Layer 4 of a small transformer language model trained on English Wikipedia (11 layers, counted from 0, width 128).
Take only the direct path to the model's output, skipping the later layers: a vector added to the residual stream pushes a token's score in proportion to its dot product with that token's output vector.

Output vectors of the tokens that the questions are about. A number n stands for (n - 128) times 0.011.
" Records": 131, 153, 133, 131, 161, 156, 123, 79, 65, 165, 66, 144, 142, 84, 102, 141, 209, 91, 73, 194, 146, 104, 104, 106, 173, 190, 147, 138, 169, 104, 124, 81, 120, 81, 135, 74, 151, 163, 115, 163, 122, 133, 216, 97, 166, 143, 111, 158, 92, 92, 157, 152, 175, 123, 83, 128, 144, 148, 132, 60, 127, 136, 118, 114, 123, 132, 160, 131, 164, 155, 107, 94, 138, 165, 125, 72, 138, 90, 148, 89, 68, 60, 73, 155, 120, 127, 103, 97, 133, 149, 104, 143, 136, 157, 104, 170, 92, 117, 130, 156, 159, 187, 174, 106, 157, 152, 129, 170, 104, 117, 144, 151, 160, 93, 115, 102, 148, 156, 147, 156, 105, 117, 83, 134, 150, 120, 127, 44
"ration": 198, 204, 141, 76, 81, 175, 191, 75, 42, 147, 144, 66, 173, 85, 103, 88, 78, 94, 116, 116, 105, 172, 45, 149, 125, 134, 86, 147, 86, 159, 91, 111, 150, 124, 71, 41, 105, 110, 167, 202, 124, 166, 142, 104, 137, 120, 100, 146, 129, 133, 136, 156, 187, 147, 91, 116, 196, 140, 102, 51, 131, 167, 188, 115, 118, 125, 134, 116, 160, 114, 105, 95, 152, 151, 144, 108, 140, 196, 156, 175, 130, 56, 88, 77, 160, 120, 148, 99, 182, 137, 123, 92, 66, 92, 76, 133, 123, 77, 184, 99, 145, 149, 123, 97, 189, 82, 117, 175, 132, 152, 161, 112, 197, 104, 99, 155, 129, 145, 127, 122, 146, 125, 53, 126, 194, 160, 154, 96
"uff": 149, 187, 156, 104, 121, 140, 91, 90, 82, 114, 99, 111, 100, 144, 153, 122, 185, 106, 112, 158, 142, 143, 142, 101, 129, 201, 121, 163, 155, 122, 190, 56, 138, 108, 143, 90, 151, 105, 138, 164, 141, 143, 141, 186, 128, 148, 145, 146, 142, 142, 166, 102, 195, 68, 94, 40, 120, 135, 104, 85, 43, 131, 147, 127, 115, 130, 140, 88, 141, 108, 75, 115, 101, 170, 120, 54, 164, 179, 127, 181, 93, 140, 60, 118, 150, 86, 114, 107, 92, 146, 134, 130, 131, 154, 141, 104, 162, 99, 140, 130, 171, 192, 129, 107, 142, 105, 97, 187, 112, 129, 201, 177, 152, 118, 126, 94, 191, 160, 156, 167, 111, 125, 71, 114, 167, 128, 122, 85
"uli": 125, 171, 115, 130, 131, 126, 139, 94, 113, 168, 134, 110, 131, 127, 133, 170, 115, 120, 93, 170, 103, 152, 158, 109, 137, 192, 154, 192, 135, 114, 163, 117, 153, 76, 104, 88, 164, 82, 219, 118, 131, 138, 97, 144, 161, 140, 135, 142, 74, 185, 122, 142, 192, 104, 97, 100, 137, 124, 101, 43, 98, 126, 130, 109, 123, 132, 122, 69, 165, 148, 60, 162, 112, 196, 94, 81, 159, 151, 135, 129, 144, 140, 84, 176, 144, 120, 156, 83, 130, 164, 136, 110, 98, 146, 151, 147, 131, 130, 143, 130, 169, 142, 144, 132, 158, 142, 117, 147, 80, 120, 127, 87, 175, 99, 104, 96, 173, 100, 179, 187, 88, 122, 95, 137, 136, 124, 109, 90
"d": 120, 133, 174, 85, 127, 126, 144, 118, 140, 154, 113, 96, 116, 142, 208, 130, 148, 70, 153, 98, 109, 161, 131, 215, 182, 130, 132, 77, 156, 176, 103, 118, 87, 117, 125, 139, 129, 147, 118, 99, 109, 143, 101, 181, 160, 126, 146, 181, 124, 178, 92, 43, 137, 178, 125, 137, 93, 133, 152, 111, 106, 138, 132, 149, 130, 134, 99, 116, 163, 151, 156, 122, 169, 123, 123, 48, 165, 160, 120, 69, 177, 73, 154, 115, 196, 144, 125, 153, 84, 113, 75, 77, 116, 132, 200, 103, 177, 112, 169, 105, 152, 221, 114, 151, 118, 136, 141, 121, 106, 132, 133, 141, 136, 122, 135, 109, 85, 72, 85, 191, 160, 58, 168, 110, 146, 120, 118, 102
" most": 187, 158, 83, 118, 145, 157, 107, 130, 100, 125, 79, 135, 108, 119, 203, 145, 144, 84, 75, 101, 141, 170, 109, 183, 115, 151, 105, 153, 150, 181, 160, 114, 161, 166, 96, 101, 113, 132, 147, 137, 131, 153, 118, 111, 122, 164, 114, 159, 134, 129, 184, 98, 120, 133, 143, 128, 154, 110, 96, 96, 76, 121, 133, 131, 130, 104, 76, 85, 115, 133, 136, 116, 80, 104, 126, 59, 145, 91, 65, 93, 146, 154, 116, 144, 101, 122, 102, 165, 116, 158, 166, 140, 143, 163, 97, 112, 120, 154, 121, 162, 153, 168, 134, 158, 117, 71, 146, 112, 177, 105, 133, 125, 139, 139, 115, 114, 106, 174, 148, 138, 98, 153, 135, 109, 131, 163, 131, 133
"−": 155, 137, 120, 127, 159, 99, 149, 101, 106, 118, 163, 79, 67, 145, 150, 81, 128, 153, 141, 145, 138, 104, 126, 73, 116, 91, 118, 100, 99, 174, 197, 94, 168, 127, 113, 104, 165, 115, 124, 128, 84, 138, 158, 77, 143, 120, 139, 163, 78, 96, 90, 74, 183, 132, 169, 121, 118, 165, 120, 131, 119, 105, 159, 73, 110, 113, 159, 101, 136, 177, 108, 80, 130, 165, 72, 138, 176, 140, 148, 116, 64, 104, 184, 142, 96, 102, 158, 80, 114, 119, 138, 137, 168, 143, 130, 92, 106, 90, 157, 107, 153, 150, 150, 116, 157, 93, 140, 103, 122, 156, 137, 139, 104, 97, 124, 108, 172, 117, 149, 180, 128, 58, 91, 81, 135, 161, 140, 121
"cing": 117, 81, 112, 110, 123, 50, 138, 124, 142, 95, 94, 143, 116, 86, 174, 42, 145, 42, 155, 119, 124, 179, 49, 151, 130, 136, 109, 243, 49, 171, 145, 41, 128, 194, 84, 110, 181, 126, 116, 144, 149, 151, 141, 58, 174, 102, 153, 146, 91, 104, 144, 103, 179, 110, 82, 114, 129, 172, 60, 81, 60, 155, 119, 129, 115, 119, 162, 79, 119, 138, 103, 113, 167, 208, 126, 67, 144, 129, 88, 135, 104, 165, 136, 236, 131, 118, 183, 125, 172, 188, 114, 142, 132, 172, 105, 134, 171, 69, 176, 158, 200, 136, 160, 129, 151, 116, 103, 114, 79, 163, 60, 48, 126, 75, 147, 127, 121, 138, 102, 161, 88, 106, 100, 108, 230, 153, 138, 91
"inth": 124, 151, 165, 135, 129, 110, 148, 137, 78, 107, 85, 118, 122, 124, 126, 84, 162, 132, 103, 54, 114, 149, 72, 129, 140, 137, 146, 183, 174, 147, 142, 118, 176, 154, 214, 95, 191, 105, 134, 163, 185, 168, 107, 106, 112, 109, 102, 173, 112, 116, 145, 131, 201, 184, 86, 184, 114, 80, 151, 77, 66, 166, 121, 152, 117, 127, 174, 82, 202, 144, 147, 95, 96, 135, 122, 139, 94, 105, 77, 188, 39, 91, 200, 146, 126, 113, 192, 75, 134, 132, 98, 160, 141, 190, 64, 184, 191, 109, 180, 199, 103, 177, 117, 76, 192, 152, 88, 137, 155, 183, 155, 154, 85, 113, 156, 80, 180, 189, 130, 133, 129, 120, 77, 170, 106, 127, 132, 34
"ities": 152, 174, 164, 169, 157, 160, 99, 106, 84, 132, 101, 117, 95, 113, 95, 103, 151, 103, 46, 104, 153, 179, 101, 162, 116, 186, 166, 173, 136, 136, 146, 157, 140, 174, 150, 58, 164, 118, 55, 185, 105, 157, 95, 80, 192, 187, 40, 176, 113, 111, 107, 146, 186, 211, 47, 156, 103, 148, 80, 71, 83, 116, 37, 135, 121, 119, 132, 84, 87, 150, 92, 101, 112, 131, 82, 138, 139, 159, 171, 203, 183, 173, 195, 158, 102, 169, 144, 106, 93, 105, 84, 164, 144, 97, 121, 182, 166, 75, 127, 123, 112, 147, 198, 53, 132, 88, 146, 167, 113, 166, 114, 63, 105, 127, 70, 153, 130, 191, 149, 108, 148, 57, 77, 190, 67, 163, 119, 60
"il": 137, 137, 143, 133, 96, 125, 129, 123, 173, 152, 129, 112, 149, 87, 111, 78, 89, 117, 110, 126, 162, 157, 131, 108, 143, 164, 170, 203, 154, 137, 153, 115, 94, 99, 194, 154, 152, 141, 158, 136, 158, 98, 99, 155, 194, 133, 153, 132, 141, 165, 117, 177, 195, 105, 198, 157, 99, 115, 99, 95, 93, 145, 123, 121, 123, 136, 164, 132, 155, 102, 67, 89, 86, 148, 163, 126, 138, 172, 140, 117, 137, 126, 102, 120, 99, 103, 138, 144, 125, 123, 100, 107, 114, 131, 140, 138, 85, 108, 125, 117, 104, 147, 123, 124, 174, 155, 130, 72, 110, 200, 141, 54, 128, 117, 120, 118, 120, 89, 143, 139, 125, 151, 100, 84, 125, 113, 89, 118
"vel": 180, 182, 142, 97, 181, 91, 165, 141, 69, 157, 101, 71, 158, 53, 158, 148, 163, 46, 138, 172, 140, 147, 83, 151, 118, 122, 115, 162, 126, 108, 185, 114, 132, 210, 201, 119, 145, 112, 189, 125, 112, 200, 90, 77, 166, 76, 149, 165, 126, 77, 175, 113, 180, 141, 128, 75, 104, 113, 106, 83, 93, 146, 169, 121, 124, 116, 135, 119, 149, 128, 95, 114, 78, 139, 149, 122, 121, 114, 187, 82, 76, 81, 120, 114, 158, 146, 128, 102, 141, 170, 133, 123, 127, 108, 163, 181, 107, 105, 186, 138, 220, 170, 144, 151, 131, 98, 135, 171, 122, 113, 110, 175, 134, 141, 181, 86, 174, 154, 102, 131, 163, 92, 122, 92, 169, 139, 99, 57
"ft": 161, 179, 109, 123, 155, 131, 119, 134, 78, 135, 115, 102, 127, 120, 192, 97, 145, 100, 105, 153, 155, 120, 33, 157, 113, 198, 114, 120, 126, 85, 226, 89, 80, 209, 148, 72, 132, 99, 164, 188, 174, 141, 103, 187, 166, 140, 161, 150, 147, 181, 201, 119, 170, 147, 176, 115, 119, 131, 112, 65, 74, 151, 137, 163, 124, 129, 145, 109, 146, 96, 152, 83, 70, 173, 124, 82, 116, 183, 105, 78, 88, 30, 165, 97, 187, 67, 178, 141, 138, 191, 188, 78, 184, 128, 144, 195, 68, 167, 158, 113, 171, 146, 134, 110, 97, 131, 118, 146, 82, 166, 93, 147, 125, 136, 166, 139, 105, 105, 146, 166, 58, 106, 141, 51, 158, 144, 137, 112
" Arabia": 142, 151, 61, 171, 133, 82, 115, 105, 88, 174, 117, 119, 66, 96, 159, 150, 159, 94, 130, 81, 134, 138, 121, 92, 117, 191, 119, 147, 154, 162, 153, 65, 185, 176, 126, 41, 143, 98, 137, 169, 134, 229, 157, 78, 136, 178, 121, 95, 143, 136, 119, 151, 160, 140, 73, 154, 148, 150, 37, 125, 111, 181, 71, 99, 124, 93, 120, 109, 127, 93, 102, 143, 152, 121, 107, 90, 95, 148, 125, 104, 82, 107, 99, 196, 77, 131, 188, 27, 86, 159, 202, 125, 118, 149, 104, 97, 87, 88, 173, 109, 118, 166, 182, 125, 189, 93, 141, 181, 149, 187, 56, 119, 142, 92, 127, 69, 141, 117, 128, 179, 94, 142, 42, 105, 63, 150, 182, 47
"off": 173, 157, 109, 128, 100, 90, 80, 136, 93, 127, 109, 94, 92, 78, 137, 107, 123, 62, 107, 72, 149, 149, 67, 77, 103, 97, 166, 116, 182, 164, 157, 103, 21, 111, 130, 110, 113, 124, 165, 95, 132, 111, 91, 133, 119, 101, 124, 125, 150, 141, 157, 172, 181, 143, 149, 136, 134, 127, 136, 114, 143, 138, 187, 108, 125, 124, 101, 96, 163, 121, 53, 67, 119, 131, 114, 136, 165, 142, 117, 90, 137, 127, 100, 107, 87, 107, 120, 108, 123, 172, 176, 158, 68, 148, 101, 133, 141, 112, 208, 100, 129, 152, 118, 132, 110, 111, 162, 117, 116, 110, 141, 146, 145, 112, 162, 137, 142, 81, 141, 140, 80, 74, 69, 169, 151, 122, 156, 80
"man": 63, 133, 104, 107, 124, 134, 155, 179, 155, 153, 113, 125, 135, 157, 106, 90, 128, 62, 121, 135, 106, 151, 101, 102, 123, 147, 117, 130, 91, 164, 126, 123, 106, 139, 153, 127, 117, 129, 155, 112, 130, 172, 119, 127, 78, 140, 130, 112, 133, 159, 151, 155, 167, 107, 94, 137, 127, 132, 162, 95, 132, 127, 135, 91, 128, 147, 126, 138, 137, 124, 186, 77, 146, 159, 139, 142, 136, 105, 122, 154, 129, 122, 141, 143, 136, 82, 80, 188, 132, 188, 117, 71, 172, 109, 148, 147, 113, 114, 160, 76, 126, 190, 156, 146, 97, 111, 211, 125, 161, 114, 119, 139, 132, 111, 150, 126, 151, 81, 139, 152, 136, 104, 120, 145, 179, 140, 177, 124
"bed": 119, 133, 108, 159, 174, 134, 84, 158, 111, 165, 134, 137, 66, 165, 156, 101, 106, 25, 120, 112, 195, 125, 100, 167, 169, 116, 91, 146, 140, 112, 141, 179, 168, 156, 158, 128, 129, 132, 155, 107, 169, 245, 103, 99, 154, 100, 132, 140, 87, 114, 198, 134, 195, 162, 131, 151, 138, 164, 77, 101, 103, 166, 152, 92, 126, 117, 198, 148, 176, 155, 166, 104, 135, 138, 110, 50, 118, 173, 119, 158, 129, 91, 145, 181, 202, 108, 179, 94, 121, 106, 104, 173, 128, 128, 122, 118, 90, 164, 163, 170, 126, 177, 189, 111, 118, 158, 169, 129, 170, 168, 138, 159, 94, 134, 116, 138, 109, 120, 137, 96, 149, 90, 105, 146, 143, 156, 110, 43

Each question shows what one neuron of this layer's MLP adds at an activation of 1. A number n stands for (n - 128) times 0.016.

n123: 158, 92, 119, 132, 121, 170, 125, 88, 127, 118, 127, 137, 124, 111, 127, 101, 117, 153, 92, 130, 122, 140, 126, 140, 108, 135, 100, 112, 140, 86, 136, 104, 139, 124, 91, 130, 98, 129, 80, 133, 136, 105, 112, 118, 118, 115, 121, 128, 130, 98, 144, 185, 80, 216, 146, 126, 119, 134, 144, 94, 102, 144, 138, 120, 134, 91, 161, 128, 148, 115, 100, 115, 162, 156, 100, 134, 193, 125, 135, 117, 141, 145, 121, 127, 134, 141, 100, 131, 87, 87, 134, 140, 91, 117, 141, 109, 126, 100, 138, 98, 108, 120, 167, 66, 129, 86, 146, 92, 145, 131, 102, 136, 152, 109, 108, 172, 136, 112, 72, 89, 120, 99, 129, 145, 96, 169, 103, 154
Which three tokens does it push up most, strongest first? "ities", "ration", "off"

n232: 137, 142, 163, 177, 114, 132, 153, 86, 148, 148, 124, 185, 148, 139, 130, 157, 156, 113, 145, 130, 74, 133, 135, 114, 126, 155, 103, 141, 99, 133, 113, 146, 143, 139, 86, 136, 124, 119, 130, 90, 102, 140, 114, 114, 156, 105, 120, 165, 91, 113, 114, 144, 87, 119, 115, 113, 113, 122, 141, 67, 126, 156, 154, 156, 137, 128, 181, 129, 117, 88, 73, 110, 122, 156, 80, 141, 178, 150, 101, 164, 104, 140, 145, 130, 166, 143, 141, 101, 129, 147, 119, 115, 111, 98, 127, 100, 114, 102, 149, 99, 77, 166, 95, 134, 138, 152, 144, 144, 139, 97, 107, 129, 113, 154, 62, 123, 107, 125, 112, 130, 102, 148, 114, 160, 98, 107, 104, 134
Pushed up most: "uli"

n43: 97, 136, 163, 86, 151, 125, 186, 106, 136, 136, 126, 124, 139, 114, 147, 107, 135, 152, 103, 126, 107, 104, 152, 157, 171, 127, 131, 93, 127, 176, 131, 146, 98, 157, 151, 144, 125, 147, 107, 109, 136, 122, 123, 138, 116, 159, 111, 91, 131, 165, 141, 120, 136, 123, 163, 140, 101, 106, 127, 134, 122, 149, 144, 105, 86, 148, 115, 127, 97, 119, 148, 123, 168, 112, 99, 122, 100, 126, 119, 118, 115, 103, 105, 139, 161, 99, 106, 143, 113, 94, 125, 152, 109, 106, 150, 131, 102, 150, 119, 99, 112, 129, 133, 89, 121, 122, 131, 84, 126, 146, 98, 114, 139, 108, 125, 154, 130, 138, 117, 112, 134, 146, 101, 117, 126, 101, 166, 151
Which three tokens does it push up most, strongest first? "d", "man", "il"

n80: 134, 118, 126, 148, 133, 100, 141, 115, 106, 97, 121, 121, 155, 51, 94, 101, 148, 110, 108, 136, 127, 105, 119, 101, 84, 116, 146, 85, 116, 97, 128, 99, 159, 160, 134, 151, 133, 126, 156, 107, 129, 184, 163, 151, 126, 70, 99, 132, 149, 99, 122, 135, 146, 92, 128, 86, 140, 59, 140, 114, 106, 54, 121, 107, 148, 98, 99, 144, 135, 132, 142, 57, 161, 148, 100, 124, 156, 129, 163, 72, 147, 126, 111, 136, 126, 87, 137, 121, 142, 110, 148, 141, 122, 78, 164, 91, 101, 137, 145, 135, 158, 138, 158, 89, 135, 109, 126, 144, 94, 145, 150, 103, 106, 155, 104, 119, 190, 148, 129, 175, 81, 129, 147, 182, 138, 143, 174, 108
Pushed up most: "vel"

n176: 136, 136, 123, 145, 87, 115, 135, 135, 146, 162, 162, 141, 151, 120, 104, 152, 141, 109, 116, 86, 143, 142, 145, 80, 119, 134, 119, 173, 131, 101, 130, 163, 138, 84, 144, 155, 95, 160, 102, 87, 166, 102, 103, 138, 97, 100, 127, 183, 127, 67, 153, 148, 72, 85, 123, 109, 108, 114, 112, 90, 68, 132, 102, 155, 112, 90, 114, 107, 107, 101, 150, 110, 135, 129, 168, 150, 139, 135, 122, 140, 151, 123, 130, 130, 82, 111, 152, 111, 127, 143, 98, 129, 122, 177, 188, 119, 138, 157, 136, 113, 116, 116, 82, 132, 119, 106, 86, 100, 140, 134, 117, 134, 108, 115, 136, 136, 101, 122, 112, 154, 141, 132, 114, 166, 85, 62, 152, 91
Which three tokens does it push up most, strongest first? "il", "inth", "off"

n254: 155, 121, 142, 85, 109, 150, 141, 100, 117, 110, 114, 146, 136, 165, 96, 127, 81, 166, 119, 116, 132, 116, 139, 98, 130, 108, 85, 182, 102, 108, 182, 137, 149, 105, 109, 130, 94, 122, 83, 157, 106, 130, 145, 145, 127, 144, 129, 91, 166, 130, 136, 137, 103, 103, 156, 79, 153, 164, 85, 138, 90, 114, 155, 94, 83, 124, 160, 78, 157, 128, 145, 165, 140, 129, 154, 172, 129, 127, 99, 156, 119, 121, 69, 112, 101, 137, 164, 115, 141, 161, 153, 90, 126, 79, 129, 160, 122, 130, 126, 111, 120, 160, 158, 109, 146, 116, 137, 116, 96, 130, 141, 146, 111, 113, 122, 114, 137, 117, 139, 108, 152, 109, 155, 105, 137, 119, 114, 147
Which three tokens does it push up most, strongest first? "ration", "uff", "−"

n261: 112, 171, 138, 126, 144, 135, 85, 127, 110, 127, 147, 138, 169, 96, 146, 98, 130, 128, 113, 139, 146, 163, 133, 151, 85, 144, 129, 101, 134, 122, 101, 123, 125, 117, 85, 136, 134, 137, 104, 126, 107, 156, 160, 142, 97, 123, 98, 118, 117, 123, 149, 163, 43, 156, 163, 128, 164, 162, 131, 143, 130, 101, 155, 128, 190, 163, 109, 120, 101, 127, 73, 133, 130, 148, 98, 132, 112, 83, 186, 76, 119, 128, 150, 150, 122, 151, 94, 59, 110, 88, 153, 111, 127, 148, 129, 144, 132, 156, 96, 135, 152, 174, 119, 129, 106, 80, 112, 120, 162, 99, 150, 165, 114, 137, 136, 135, 123, 130, 106, 108, 106, 163, 152, 167, 134, 105, 172, 137
Pushed up most: " most"

n221: 103, 90, 129, 169, 136, 108, 138, 93, 142, 191, 118, 139, 138, 142, 118, 130, 92, 98, 91, 111, 109, 122, 140, 161, 150, 133, 189, 130, 159, 87, 117, 113, 103, 87, 129, 141, 154, 109, 218, 93, 121, 132, 80, 197, 142, 183, 165, 147, 104, 170, 152, 131, 161, 173, 107, 138, 117, 117, 109, 81, 150, 153, 128, 68, 128, 159, 150, 103, 98, 146, 104, 154, 95, 147, 107, 83, 126, 129, 99, 124, 81, 161, 101, 179, 163, 122, 146, 90, 119, 131, 136, 114, 140, 124, 139, 157, 120, 134, 140, 52, 140, 110, 153, 158, 128, 120, 106, 142, 130, 103, 126, 151, 113, 146, 107, 153, 160, 30, 138, 137, 96, 147, 101, 117, 100, 161, 135, 153
Pushed up most: "uli"

n91: 125, 153, 161, 128, 106, 99, 140, 133, 150, 126, 168, 115, 147, 161, 103, 178, 142, 164, 144, 115, 151, 153, 114, 157, 173, 124, 119, 143, 134, 121, 121, 139, 90, 162, 96, 177, 120, 122, 95, 130, 129, 96, 142, 144, 114, 120, 119, 117, 162, 122, 92, 99, 131, 126, 145, 185, 148, 131, 102, 88, 162, 145, 137, 120, 177, 86, 141, 110, 122, 142, 108, 169, 131, 168, 151, 54, 103, 138, 160, 129, 108, 158, 93, 102, 77, 106, 128, 102, 98, 95, 123, 141, 129, 141, 116, 172, 104, 125, 78, 128, 155, 108, 116, 198, 117, 109, 159, 128, 163, 122, 127, 129, 93, 132, 70, 166, 126, 113, 93, 137, 104, 161, 139, 131, 132, 125, 152, 153
Which two tokens does it push up most, strongest first? "il", " most"

n218: 111, 135, 140, 140, 122, 107, 97, 144, 114, 87, 154, 157, 71, 107, 153, 104, 143, 113, 121, 163, 123, 173, 113, 161, 84, 106, 145, 109, 104, 127, 101, 127, 113, 160, 88, 132, 144, 132, 94, 109, 115, 82, 142, 115, 151, 102, 160, 132, 138, 106, 137, 143, 135, 159, 113, 159, 96, 125, 153, 158, 107, 74, 121, 130, 156, 142, 128, 119, 160, 132, 118, 119, 111, 149, 113, 186, 179, 128, 104, 109, 136, 132, 164, 125, 148, 116, 147, 89, 130, 133, 134, 99, 135, 139, 131, 151, 107, 123, 157, 155, 146, 123, 102, 81, 102, 78, 164, 102, 168, 153, 132, 140, 91, 124, 89, 109, 114, 158, 101, 97, 142, 132, 120, 130, 142, 114, 168, 147
Pushed down most: "uli"

n456: 117, 129, 176, 152, 104, 127, 122, 138, 117, 121, 89, 134, 142, 135, 116, 124, 163, 145, 123, 144, 111, 96, 126, 126, 155, 113, 89, 144, 118, 114, 191, 126, 140, 138, 118, 121, 147, 86, 122, 75, 122, 134, 123, 154, 191, 108, 121, 89, 168, 157, 84, 164, 136, 139, 131, 101, 147, 115, 116, 186, 155, 155, 126, 109, 174, 110, 143, 129, 111, 100, 127, 116, 170, 99, 96, 116, 135, 125, 117, 185, 156, 156, 91, 128, 98, 189, 102, 158, 173, 102, 97, 118, 123, 127, 138, 99, 111, 129, 133, 102, 136, 104, 91, 124, 107, 95, 123, 116, 93, 155, 174, 134, 143, 102, 143, 136, 180, 96, 85, 172, 163, 132, 155, 137, 164, 120, 158, 136
Pushed up most: "uff"

n134: 105, 79, 176, 175, 169, 141, 109, 156, 66, 73, 137, 202, 169, 110, 132, 120, 83, 142, 156, 152, 152, 120, 72, 88, 87, 124, 99, 138, 116, 83, 125, 148, 120, 143, 165, 102, 131, 172, 95, 113, 132, 102, 112, 70, 136, 130, 156, 122, 97, 115, 106, 118, 164, 136, 129, 105, 176, 93, 97, 176, 144, 106, 147, 151, 110, 114, 156, 138, 82, 133, 123, 103, 160, 96, 65, 167, 174, 110, 86, 111, 126, 149, 114, 109, 84, 79, 132, 176, 142, 114, 127, 146, 114, 132, 121, 89, 142, 159, 92, 188, 102, 97, 121, 88, 152, 125, 140, 112, 119, 126, 127, 121, 128, 171, 173, 102, 128, 129, 147, 151, 164, 142, 170, 142, 109, 142, 145, 154
Pushed up most: "−"

n118: 127, 123, 72, 130, 191, 103, 108, 115, 131, 105, 149, 130, 126, 113, 117, 109, 144, 118, 146, 99, 79, 91, 155, 114, 94, 113, 129, 140, 147, 158, 87, 168, 126, 117, 124, 183, 158, 107, 120, 141, 138, 100, 157, 123, 79, 117, 84, 162, 116, 127, 130, 160, 164, 132, 102, 87, 142, 151, 138, 190, 164, 111, 182, 137, 111, 109, 116, 130, 157, 138, 147, 119, 138, 122, 141, 186, 119, 153, 115, 81, 94, 115, 149, 164, 165, 113, 138, 131, 90, 77, 185, 143, 116, 101, 126, 132, 160, 114, 62, 126, 128, 103, 130, 156, 137, 160, 128, 114, 167, 143, 141, 191, 93, 142, 65, 135, 130, 122, 108, 109, 166, 115, 145, 169, 162, 130, 183, 169
Pushed up most: "−"

n94: 121, 116, 150, 84, 117, 134, 108, 113, 137, 154, 170, 109, 154, 156, 120, 121, 157, 103, 193, 135, 109, 113, 120, 186, 135, 132, 144, 124, 78, 150, 167, 121, 136, 115, 147, 99, 123, 107, 87, 123, 126, 146, 138, 132, 106, 118, 164, 177, 137, 137, 136, 146, 142, 119, 114, 117, 130, 165, 133, 161, 122, 94, 137, 120, 174, 120, 99, 118, 137, 146, 154, 125, 149, 96, 184, 107, 117, 150, 121, 131, 169, 150, 101, 120, 121, 139, 127, 126, 110, 181, 114, 63, 142, 150, 119, 117, 101, 103, 106, 142, 132, 105, 108, 111, 100, 128, 149, 137, 131, 111, 115, 99, 132, 166, 181, 128, 138, 107, 86, 141, 159, 123, 116, 143, 129, 91, 129, 142
Which three tokens does it push up most, strongest first? "d", "man", "cing"

n102: 122, 163, 141, 105, 95, 133, 85, 124, 111, 118, 106, 117, 152, 93, 165, 145, 88, 132, 144, 123, 108, 156, 146, 125, 130, 157, 192, 154, 120, 126, 161, 174, 110, 77, 170, 133, 151, 94, 155, 134, 113, 132, 91, 150, 173, 116, 108, 133, 149, 149, 145, 164, 144, 129, 200, 126, 132, 114, 119, 118, 90, 145, 151, 129, 162, 121, 69, 127, 133, 115, 80, 166, 88, 124, 130, 128, 135, 120, 150, 161, 99, 139, 94, 111, 91, 117, 126, 142, 100, 141, 133, 92, 87, 127, 149, 151, 115, 143, 161, 133, 128, 134, 107, 92, 148, 186, 102, 112, 107, 178, 122, 114, 150, 141, 118, 115, 123, 106, 106, 98, 157, 106, 93, 181, 95, 142, 102, 117
Which three tokens does it push up most, strongest first? "il", "uli", "off"

n211: 105, 137, 134, 171, 174, 113, 104, 112, 148, 103, 85, 103, 155, 174, 101, 153, 144, 146, 132, 124, 165, 88, 116, 124, 100, 134, 149, 138, 100, 99, 99, 107, 108, 149, 175, 165, 125, 132, 154, 107, 201, 106, 151, 133, 134, 159, 123, 131, 101, 115, 139, 184, 89, 83, 83, 151, 180, 113, 165, 164, 120, 139, 113, 131, 148, 157, 154, 108, 120, 154, 108, 128, 96, 137, 125, 148, 138, 120, 133, 180, 137, 131, 136, 118, 137, 130, 153, 129, 142, 144, 169, 69, 128, 143, 152, 131, 115, 91, 98, 89, 89, 120, 99, 150, 120, 158, 201, 71, 121, 124, 142, 92, 142, 87, 135, 121, 152, 92, 181, 162, 194, 124, 136, 153, 159, 100, 101, 181
Which three tokens does it push up most, strongest first? "man", "il", "uli"

n295: 96, 123, 163, 103, 108, 158, 157, 126, 124, 107, 122, 98, 125, 126, 127, 101, 61, 100, 122, 98, 137, 138, 135, 152, 161, 87, 165, 117, 103, 92, 133, 133, 118, 175, 111, 76, 128, 92, 96, 90, 125, 65, 145, 113, 91, 118, 101, 132, 128, 86, 137, 120, 105, 130, 152, 136, 123, 109, 80, 121, 92, 143, 108, 119, 167, 129, 131, 61, 151, 137, 123, 129, 127, 105, 140, 116, 117, 135, 167, 99, 129, 90, 118, 104, 126, 134, 118, 182, 152, 78, 115, 125, 116, 131, 129, 99, 109, 90, 128, 106, 93, 121, 83, 107, 92, 135, 136, 116, 128, 112, 158, 166, 107, 159, 106, 115, 95, 104, 178, 111, 125, 162, 111, 153, 123, 149, 170, 144
Pushed up most: "ration"

n45: 137, 164, 174, 130, 95, 116, 95, 125, 142, 101, 126, 129, 126, 116, 152, 175, 133, 122, 108, 115, 144, 152, 110, 133, 91, 128, 89, 101, 159, 94, 178, 95, 150, 95, 149, 125, 107, 97, 164, 137, 81, 125, 172, 146, 111, 138, 93, 87, 144, 142, 165, 134, 174, 75, 173, 138, 131, 104, 88, 144, 106, 133, 78, 163, 112, 153, 182, 172, 130, 158, 84, 144, 144, 126, 121, 93, 112, 103, 164, 119, 147, 130, 77, 157, 120, 98, 130, 148, 179, 124, 142, 114, 145, 140, 148, 64, 134, 133, 133, 113, 150, 158, 138, 91, 157, 85, 86, 154, 126, 117, 126, 145, 115, 167, 128, 76, 144, 127, 101, 110, 150, 124, 127, 145, 145, 85, 103, 135
Pushed up most: "uff"

n426: 114, 142, 124, 102, 169, 138, 129, 135, 151, 161, 131, 90, 141, 136, 189, 132, 164, 114, 112, 122, 113, 168, 140, 158, 109, 133, 173, 104, 142, 122, 137, 161, 86, 146, 141, 163, 138, 121, 92, 141, 99, 163, 144, 127, 99, 81, 129, 136, 102, 94, 126, 134, 102, 138, 138, 163, 120, 161, 104, 124, 131, 149, 160, 69, 156, 144, 114, 143, 156, 132, 162, 115, 141, 141, 114, 120, 74, 92, 105, 118, 123, 117, 97, 124, 206, 97, 135, 95, 86, 130, 137, 154, 196, 73, 181, 111, 82, 125, 155, 99, 153, 124, 132, 126, 90, 181, 154, 122, 126, 158, 147, 139, 95, 119, 93, 146, 145, 100, 101, 97, 165, 134, 154, 148, 100, 164, 134, 87
Pushed up most: "bed"

n364: 94, 102, 124, 82, 126, 129, 84, 105, 136, 168, 96, 131, 141, 149, 95, 115, 133, 117, 154, 129, 138, 96, 121, 110, 79, 151, 134, 135, 111, 117, 144, 163, 129, 100, 95, 154, 108, 107, 107, 138, 122, 97, 105, 126, 147, 144, 132, 122, 141, 137, 89, 86, 121, 130, 149, 107, 150, 139, 159, 141, 134, 108, 124, 114, 78, 175, 185, 171, 95, 151, 123, 120, 130, 165, 91, 122, 124, 80, 140, 128, 141, 128, 98, 154, 120, 128, 95, 181, 132, 172, 168, 75, 147, 113, 163, 94, 153, 109, 125, 111, 147, 143, 148, 136, 142, 125, 129, 145, 168, 116, 138, 142, 135, 151, 130, 155, 139, 183, 116, 175, 128, 122, 152, 120, 164, 94, 134, 128
Pushed up most: "man"